Layer 7 of a small transformer language model trained on English Wikipedia (11 layers, counted from 0, width 128). Numbers have three digits each and are written without spaces.
A neuron adds its activation times its output weights to the MLP's output. To switch it off is to set its activation to zero at one token and run the rest of the model.
A neuron's activation on a vector x is SiLU(gate . x) times (in . x), where the dot is the dot product.

Input weights of the MLP neurons that the questions are about. A number n stands for (n - 500) times 0.0019.
n28 gate: 630388500668071447504454280609469522216561473698538382394246454466570376523341401431697523469631737558508216515782187618535344370519553526580714594496466577394376653481593719563422458624704399337458573451595550647515677492380569575597549432361470417703650511659346602500639605458591515511410404633381677718530570340618565380641624589453222542698569328341389459595477406573391522589435
n74 gate: 407552511434621485306471408522352529287463422435576449431424420389407403445373288544543552382435356552642423452444441690380547559363641420570277590387627637609583255696411684382358379471536526390507423613580677511580486515530449519489500453543600700339640583562699662289382504555232679198459754525246364546558526310486409433595555474723395204440569478556572847639504294555601380541631
n83 gate: 681392620393571363538508185329608500373452355665516351480530433303372388368614318472592496428504625520330246396540599602395488520552668423464868719618331664390434537185589560662538556333650232636676453347480440406461613341424468443446594449403279345419516570676480781401457512421480472634655504480539365454371372468420235605484600295708310595584449480678471240745476434444375527288197
n106 gate: 711411607474705504321635338633426568629449530711489555518428657436467399397315489427610434744701507671522640493696456529560507826652431466555570474628500515500691568334686276382404585586553552591478654776445504533388406577426489515361569457727604213384644435460500489416522504555638515722383585420407264606479652218758434426664626407300616467437482474572625674507438273430410610456485
n130 gate: 660611650648630232657496373403473317531779388803567356508463409519481575531681485622426458565515395655458447696735489489379451489265703491821557383398447496284402441596270374567345393504470519409392451443640492496632398363500393413507462508519478386640657387583351367592433635618666751549625434247619396570295434420364614605352254465496375538535390648763681559466474417297297629692651
n140 gate: 553454589567395550150546315525276565739500466458549641467250617643420459529401446721350407492484385449638437804610550488385529404035356519621717611346488796342327487374569781378301609430569141444542233508467492310409376688428300591675475591397590634551517290521592466526488428262669471127586701438545567391631301650298404755550589758586658404538521417495461548513600409517623468542575
n193 gate: 626496648420399645581714546555458592346510489472442580383477319395430353616459469448524511236521229337371661511225490545287542406472565456528698443705375486586435396588463423659307503582601275359676469479507276672500428584472601395626321510390524417543342565710504529660466507385383570510371614583310479375684447413658462475254475504557407538496493361683648402462773565609644544433351
n202 gate: 393662473633684513560480322566375467473473456566454447580395377484449454409540527447315359476471513541417631659456500670493547453419523508674550366746636558341408490540493279357308423477403409694426413576593473391586619403372697555630401368543657314694476460431332411308543696577487553430311548566451554623335416463477667330374540453397674433704467413504355529527553605745296400240619
n241 gate: 391455572731433544611385447485440361459522549389478296618435478686432537459574429254613677447350485644489470666545209734626377623304552603552399481653556526463235423391380380507565676584431481523440239756623575430493426511496358566525662629522302581260342577396553320578697470437526534678423399393369346308538576511518657375537602360781787261303358474418550522489641426429643435632270
n250 gate: 322385565386367447399523504392392270279283569477328315447119538430442433462549523443640749531519403762496363607604382553694417314373635186591648812602829542530511527799541580441430485623496289315665602515538340534538451367343473496437703582762519437585473418459286480492489519451541549376336325470437385640688504667412587373504569307719539583539462420554492368466500489756493386512579
n28 in: 624545432429575463342548481360682639620747466444551441378533418456606654368693672534456662387654500500507713470621653556469403687523330496343466171452496413433471515417358669475536417614340538713428284326552770437434338638613519342438585522699734508519534349500511408195383542597559705563581425300318410457424538638388619553500526530408664470287645321848423374459782563564434576579337
n74 in: 436442605454773416378366546474426639496411488405523542428383535609617711461603285369354686286598534282374700516500654286535645288380508271242350669458420469519436579624384890384560369368481512404527604237454504565565614519655611234320565758545466563598527557572446567331492625777606450347417511382609357396699422400645442383443702648801563454559581561529484611523427595403697255582500
n83 in: 419655592434329587632640454455559687629504508764467380422455782638412638341727471330755370588753287551454271408370338566555310542555274815383425521289368496624545628684334417532613320349415407668706658760711471623434701637466458405403537414349602582424584594496404585548427315807636745471338372657650416536444555712343766318405538622658402272373550425290711371430483389546414632466661
n106 in: 390429237447691706683664575462479538525723582458476412423538588438354503578580489222387411653459580411577588368557341567367412754603500476624504384560468425444552540351380567627832443580421511430386546476388397416378270444507472682555503483639438453446372479434486826824327618637524655472630832346641525452496532518527637468489479546380529588676532637415511531623409333486403459486329
n130 in: 676562535492711420618702465349492226677519418462425527713442780425446361411390515427347543605568769625577623605550350382476416193516549623658669217695759473412481504473474461649534373564444516663349680450462408580496591450933412512496417667292489318547820296523473520416519679531648603496445655523564392563280562504533580516618407399429249534535653485416587452389382394346447585267428
n140 in: 655471537413308460481381478521691443438431309597464435360457424496599312445364504525683431460656296401446300650445297413263623438339357296529634608374612306579625280248383438514387507525440419312686518604691533744618554583544522421793385743436468399419445375554474500564585533265371399392254594680256478475524566402560558393518449695597489471426449500476762293569622418478543563551450
n193 in: 419388647521503462526614402541683558497570676389486455610065514429546520500621649646547616419599366630424632447409434607461472361356521580382615521424493338441545546707615434338547584216581321388584566434677402493534493476521594435446545380753626583631423373589682489682592539590438573555471383441734419850336384549164413542479567525464521621542406483458320470337586483395329443546379
n202 in: 626482518725364763701489641514456595532363318600581447454453518272515584449422539654423359732398412413428590598453371461438636450649525661504464548379350395479458478460472691448333550493577602526315461564429370574511465590525672648402589309726532574551276429635330238598658544529578375329264528528581666642456438432580547766543457555751438636591686571488522708711539465482662583620803
n241 in: 369617424347627422480493730688508460620553485470507355437418769573394456749604459534609443428625622618418451636519713258534582463685530397481552646530634413407566550549606436598449500552787617329606709545548417433056637429523650546785459603537518322492609389567297735524438815433615582418446518403398609504614697556348552580552579644404527706462590493324523518567652378666426471636801
n250 in: 801385697504257529656741544431414460485577549631543496558420306446597522385595463555375711723496808504570607504511415324598507390422634492566573583485613336423572466556435533579336877493518582427292621664445511460595627563519195584740791351453637398504404496635326504619583444610409551493281302580464559294455679485589599511544452485413316540657482320524641607379376413570601454649591

Output weights of the MLP neurons that the questions are about. A number n stands for (n - 500) times 0.0012.
n28: 259625400473543645410596717256582704657446392279468599597748787605561746578360639466647605537410391536608676650524651599602504587579433533410673622541552468401179450308618601466175528346491525464401646491338504500468404358478594466598638606752449512474320604411293255787511492545403671353614430433568302504422531600324648361531199238632750378398554580522368680550465367425282386579508
n74: 323511497368703621645319627703476384454580388468239617536435396565553410358528413436780416359257602474626222367443369593523484492574429793317590460496541322532433641889463569444371511610726629606720546532612519536665541319691769556464360673401611432354538556187766585255604488508440474601422424707432521416659381602550574467452267405543609668504508449305424380365530394430541485607378
n83: 379547693287623432347806170530678475558791552633400462492066492571479541314653479633500349628668602560387579470632445608585296419816755706726474590605366694671475595299371563565455616641476359468613205448824327314600510314505593547458601513598279284316484631618740552617539440303480458292452525350159188312454513400341543517786784533568322669393559655371528673267500341586533565418573
n106: 843703616436460432434560758272631547119622573422549531331564365636446597476530586531562360526386825604352366492414425433640478367454407575528569736762562532519477407430648595522533320471294276592720356347723343666378562611518217339415566476388646660518260354621430487378602349634537450460567267652739586617234778513628291390460512519614605396508331355289383282476353475450296436307452
n130: 672446602223408702701695552579482675413390373302551409471488426611476575599357577516655212883476145312419695508436418504586531482627533552583521281515440646589480227694508701149398329556172526635686505532317573619648639465448414296541390591448263756568628445457586450464409487296583378651408484358518543875478455486480634655355384381386461573573399666447365283439283641706403250609492
n140: 639678520447490429455186658531739746730548227513391319645251596532517320535331526733630348571534394680421523347271637509488746569538680201482856427463386509509612472636594566597302352551319410632808555559697486870718625091540422695433487603579529518691513341382201495573120510103767675471286381603388492439886368391552287618634500483387553421393542359762756461381444674419426352334374
n193: 366438653500466262425371334358485561351394542500479382445337429536647463603429378209396425584500546629686489521600565376432556619507437326421581541403504706574590577097424476504480413593428551551305281466517522579405593401711504337297598607518493454648419500497386530795516725511240537511631596354504591253719323473493469650552435325474691496450672564118481666473547550632604375490598
n202: 504534490492508431388320424519815579198470398470519277401297471654377565325662564437600425697610484601553547512528523452541591726480430564657614542316680210343537431726327527496504365595508508443597643331688815417625654457405575710657677692520541460470619453689534850563504230436410339390453451581278400511479326692515372636236452233395405660524480557709667257420413733588282519631461
n241: 581543617562526351520513263484586558521631600424405431624586768625254587717288673439561476339534407461101600701472469653423229522438385566687428389610579784210428446624484454351747661504543376446311434620608581562704863663407504564444393281403369629453404528485246405342407445344348552530404655457342584529239692648271561481398593563277606419423405536545593256287401544500265500599449
n250: 518519524523641786667430355612584299763652480534578344622551366639396570431542489399620225435397460403700555768282462666410483534349457298631532574346500644624359459483473599437271539552657480686487430445776376374469332479404492555671492465492591409695598351599479504496444283270776541738552694965399612574159447534504470542231520474358418600187406314528596508382594484474624554329644

Each question names a token from some text and the token that comes next. It shows the vector x that enters the MLP there. A number n stands for (n - 500) times 0.0073.

Then comes g, the gradient of the next token's log-probability with respect to the MLP's output, scaled to length 1. A neuron's effect is roughly proportional to its activation times (output weights . g). A number n stands for (n - 500) times 0.00066.

" decided", then " that"
x: 343156380394330502551448467447608506393130531353542670372595416430405324535337538565608539508511371558603450506594458675515396380466527184521606395560593354559358461603346468475613596468437324560424421375497418607489438334294492399378468716545560559490345629408459461497506462592713517475378508523512518595551542445435282445352566555564690493470429369508368437586688641793440377447373
g: 324492794233694522480522620527652580445550607386478729649542523340273695633476673404486587527525555568495604497568264396707327431347922603395408581703300755669354379627616430555280373394569541541466298629549466396640696492415401307397521437500436556542515428457512755552624454578544422344386426352492264492572289459614562342188708543555526603601467780515538226501642402293614341676534
Which neuron, switched off, lowers the next token's probability most? n250

" he", then "av"
x: 500454463636246479489604506363491552596517332563481336496480446645586414680467427583608610405439451536715279523433283537689564398495357204457668482339473363638463596505464568354685509191431544349697492615460750514673446508543580401389413691613551493436265373514498537292487575410572546378529552540511732458648498362389371481548519702700452556596442403498582635245480506788480571432729
g: 491510408568335644565431310505666259577369557220263507537478609476706566581749226562593700142067371381587430609509472468332385409434503686617560404432426480586249657456536472365568389415541391575476746737481579303708557569245442467674579525456488343465433473457298426410220455576440482671631436527528710546534480424449625395586668825601643376652405455367319554729325393523442579545408
Which neuron, switched off, lowers the next token's probability most? n74

" around", then " for"
x: 446458527639410583586549491577442398439403536420634541594772365521583437382450347446474574516388480512541422485506368436536476492458425128406505416443582598506549557621364514429589547567460492625521319572534552531559457519501573446364566628548413637472481629356562606664500453598553456541514395468597580397527426581500504453552517506671424334371388504376541641481591440582675508399448
g: 302140458578483602433480435298528592210498317305318450562436479588502464386389648537609554709521467567337354370446513571501532522721386388524455704438593495479531287359337652542528482466469394163444660243630507400214333225572456765610440525473714582399284465561468567473623454602556569421495365794493419437439913389468473462304418501434307573317443352548485615706665398608354824365568
Which neuron, switched off, lowers the next token's probability most? n241

"ro", then "-"
x: 415512450240363323502402550581453314436621554586491293334466596646715738696489513502377384446362424559383494482180386486543459521439441217444514371373338549495454570742302630469543290663400515365476416511663746411357440452420664467542514729236524602558513554672339503560440321459599647610422395362206513493367407482375450342319576544364424747514411614493287382562429497645459475483585
g: 339712584309298429304634475622548582279699548282215406485708481587352368343530675515477406339297750366497430301239411484629787506669534479417542511270516626689411371310281518520737447422617642290573678515417444364435479397568538551457858375574330399410469669329772276659470479366515346315382610654235578453397625519549551592477481351509592389554381338583334597608638521459528514528491
Which two neurons, each switched off alone, lower its probability most, in order? n130, n28

" Alb", then "a"
x: 547467519529318434807495603588250686549365465462313583500396635554437552478518552610431502478424391524747646499624568389360715353618443263647380491603638436269473188642315572257341318626429425694451422530535540432671653538200817601353576370563576654286461459633564329328646630730515475563401470623363736156419454615396587497418519778397542438441497653418533586477575405566426382516569
g: 351563638551597382568499706476782750404396495362667299531530309446576556522283647760577460538759374505569553635603386382376294419658597428458566498421503519380514477770568484431374627561335797460341573610475557288690442773278395448632506361610319651760497567486419484775532662419548741279228511269366549696462670394538296453468394497625251383464686245514513401512621509501437325420566
Which neuron, switched off, raises the next token's probability most? n74

" that", then " even"
x: 520327531490479598631459398454515570401449538461312711704680490581538394361563464526544737477478412482535518493427322676552475328575449164433814436534389545440388391362452496304540487516432436571439465476441406531549541368515510494516580510540430495671418534578465668490487557591641497379530464358545404629468349513582512712596422488559605621613350607334525530503569611799550489596603
g: 466525515354461574602330513265475625307435706528490423259458605475378470331701492656555442496577738726438440610652481469387636451450404465431503622518577434395676529411440257544568248335665681319614507303691473652299384590445439733485382619442625258646390271456523432242613348503504456468598592674720538517555427404596594719546278501505407288244389643598671569680327483681577784412076
Which neuron, switched off, lowers the next token's probability most? n83

" was", then " the"
x: 489454608579248376538390459546403522848346498543593614571564502487551596459243533647574397533640420519674602616438445467587577347496335167422682428540473254556469527512562422416556588554341319572664331421497491625546465498416498450414456578572450515547523374495267364725409488376709475516392571628380489471453497385524442521455631517598577496476485357398613659454546556689403575371377
g: 508530447449452449740573278685296302642429471469545528722500374387736596597513525324493514596705443525572671390477358489511446423477783423505516431584456659488398715607525351535427519758418547796549508665527643347508410641525470350380687374414357688465528635384635624844357579763451484446736503094670606495447261745596574405386541512509418567707385614374527670622750657218721421475495
Which neuron, switched off, lowers the next token's probability most? n106

" featured", then " in"
x: 468329358415297487528436416479424522615336240400396584476672406388452406407347418457525392478586375658684322688383404617662591443556421147549661559561493416527451508558360437359409532551423387657492549381442569278540506537564607545534559603332541503396533608395412454574553430481563470531565523409461492586450522445558453660407498567700468348412571495468406368649562411522511465330481
g: 402438591688624198525226710336534589364273444305269416542509605634433386584710665537511600562449657387739511492510544514445535838886385542699587517534385427512772591591558441203541502646260322547524668452570650313524525320548571789604373592471735395459292662577563503446331679371438515537385542291401469787519752412489596615620424498291578334412528452544437656397484501400626478456474
Which neuron, switched off, lowers the next token's probability most? n140

" with", then " King"
x: 478389454485374449517499547426516583676527439511541557576721477516601493574331535464492374548555474517587450584412344573554403518465462128479729451551526487462445598588488505452493457562388387634491553501549521363495642489630495403332509623421330576482571492487375564717495574457457537599661544391440533501386248554365504509340425489420470358637536456469421505395514468589466460408527
g: 550431489269567664488543708577414359439403534374635418426344727434177570452662563551646416672283443515601711435751409549694583665350654554532341337480565298457532438626489586414339531675587363613486432556395440688429328650517634302403356390500513040445542469635537529683533630504352240502186639411478643487591452491472335545355459397506601741717248741343356310659329602672405440499574
Which neuron, switched off, lowers the next token's probability most? n130

" offered", then " to"
x: 445365363645300471564338350577392446574380393507473584584795213446660370345396531406532590577648444756418301556275549604621491493549481158565638487511545450607444543531415498394547548561397448708470462419406463531436427442610503367343500532569421517530590608516506391584373413522483494641516470531605641636505413544492496515427520418634493434432520412536400487623570646674508615364446
g: 460291224630360673628448607701534587441421552288468463310348612437492276540464374690448521510425553591497443414587833800575349684606314509473589424518554410354403372489261506350620518493538587290328623511557507345310317306187397706570445559589563623397362633598535366445590530557535679434335362896473840419435872490522448463508527454603592418371402357509486684614532593769346387590501
Which neuron, switched off, lowers the next token's probability most? n83

" Pro", then "duced"
x: 415643568506487655661538556692516498425532395502551373513597606626626397496395504515579390450435589512279451421444618432505614445452456187575557633645460599577590471627255623282524364448482495592301544679558419637536582447560530495748445496382534446480438604500386593446273280354585432409523557348302410516415634201443639535438731606384426529324373585358277557590317440534434462521593
g: 544560286433651586487497172439520592485786357889478621631616335430475667746469340450839562486437480617399469469462332498574614442422490682354554791253447564260364491458448424735347534449474347693390569578628510552373473297642618567488318494407571271463778560491545667680486368370310390549483421503611447497601622397357799655672192493550656550374441599525378448669591541447351460253561
Which neuron, switched off, raises the next token's probability most? n28

" was", then " one"
x: 471576551505264375459359498565332487873396492551581619614658489605405567445310643651709398533760443540600476722358458508647590253473312194533499437391448144589419599467506398375503597478481225696521460472498421582484397541559484413372484526529528469483523422515304338665391438400763412557402613531241499495529442430523502583388610513627641529352440340441542544443540530595420552423534
g: 421385591554482472517497253572294342468451496475755513466481474219477593571455551598475625416476259423436714486544283369508324327379776387399602785454289473459569630624352674811331761780334530703413565558361689394553435433405592342368632475400483350466701258513531461715330444618461577484597541409748580526546164515680462517532608591536432632497325503521402632312526379519866322531313
Which neuron, switched off, lowers the next token's probability most? n106

" Reg", then "ul"
x: 536541666882399470747627676477455515539544406604351494479528597553639336556508476608436478581659511604579527392669719496494520628704437224713406380732430443484593578577410728400636420453588833670373505473345573418508513460424726355379394357391564478439407520684512469354352491310598448432513536653318524326422448206509517519472653710542548565576649412388637502519310431476540367445785
g: 650681411131452497553653344350377607572434348470319533499500385505668274215616596303587193389624423515504562560545498487620504555509207488567494507688444593581379556435602489865567284563609672495597516488232345509500421587536440462500596583699459603692674613461670461478508493612434727552631629620604225571504437700428443585585618859529167430525641764429468505693483226276543603430466
Which neuron, switched off, raises the next token's probability most? n202

" was", then " cons"
x: 527469613567308365504377441589454502800390443485540618542585555572506589491265540653619410545633406564648673601417410468593526335504330152491706501448477295532489494480523421376455608546397309675629369412469508539523486518423456483426454564580404533532618433540295277687385451404681509536383566581359528488503456407528476530512584541550584478394474382394598650470556496612427577412429
g: 442363323386537344388472403416602562489572554631288254653755460598520589443553619549510425483483678508543455627397747645862625566649458457402407421561394406529522350609590753360503346385525437600795579426546326679731400586570328719570523432334415472511495238617461448112768570290377495532468376689475540687568542294140478676579311428565619339562716320633618389638482415501613558688396
Which neuron, switched off, lowers the next token's probability most? n140

" Philadelphia", then " with"
x: 496651553488479513576362718457496458453156526480355562448653598599339503548441538423433461697443459491670440586155639419504478404420500191414521356313545498425522283712403586273464449382457414517521414503382549389561645582418671479694525478465553710462464562636631336511483562671714502534460518766507621520481664408518428676484428518373496371304424463323397445580529482491676537377685
g: 339482504585458686526275443548435710453492511597407567315334257443449403540352601398781590625462466599366328357326345427479406378679401451461326730747625565469470543715541630368407760461483627295576578545385501518442442608524799518505363503564350503534756451335607425630349477475411240307767375496295092448457394600657480470690507707702528758363645603359711413422572379414640661349413
Which neuron, switched off, lowers the next token's probability most? n74

"u", then "era"
x: 429499524484724373646245544465425422282537650626206377537471587581284528575585464474417389363271532473515555508683686543449606466519577254656639554500390358194347584616472500490540440387340345397673635685550305414496526500520557544514659583363487608363403287504528205510439467748550376477622365544486570520226438512383476448566551366396323576413344173542566589420312607734421441426528
g: 641448427545373543642671642478546636261510411409587572393378257202498523531213636513750630431570609448551604650463669668689460551489456460570469611449619516419238647750519527751577439846386631563244340483436134477483268678188488461284410472589326710696547457517460432457244626438685527342476463633446431593407309438802348455528524531401515483383408583650474720462686573592403585465500
Which neuron, switched off, lowers the next token's probability most? n202

" (", then "of"
x: 426516578528062477488489482452437470289440566526577676564556588464470480718478408762528500558435433485574437472547479502417479461585423215684697418617690572515473315572590525333631247571457343655583454548483523619319569406428630403639485480363656295525371348332278239678415362419303589311547373565575368372442384503617293558574452632354702494197588360375474543678416460609494538635540
g: 109676489475282547445892459777571632287435468415544612369400694598559443565702541619491330389389458499203457295566338595484411528414657492537468451570502388442540420584423414522427339417636730513468510441734474547335550389562350648885761588436389492444472617511730575617937432435622395374562631503375545336514635346493389436562271715582610421642541638522319424251609507380474434569460
Which neuron, switched off, lowers the next token's probability most? n193

" Har", then "vey"
x: 607578422615379554824425643640455385512305417601533345410429513339479384510526521434293552577624300615719476487502522576493455501756325255694375563638453564612562474443423471224494522525686424554378553602584500605649689450542629423544632306530546772404494533413458345349381343405659356609266280611455457098335558510482407572391590648227605613474429544466532594418320383486415288323495
g: 626293300412432698233403650544377374469415600596566639511473330213452480457585401421545442523205532456423400421419734312708405487409449522497486666726426523429619335479407358216371465659630470462555385540583556525906606687531581318543634607315694381390518752541459595655271344521758327469559243645586555513680504314416744525503601514545625504529390364539267699756367623572285552580540
Which neuron, switched off, raises the next token's probability most? n106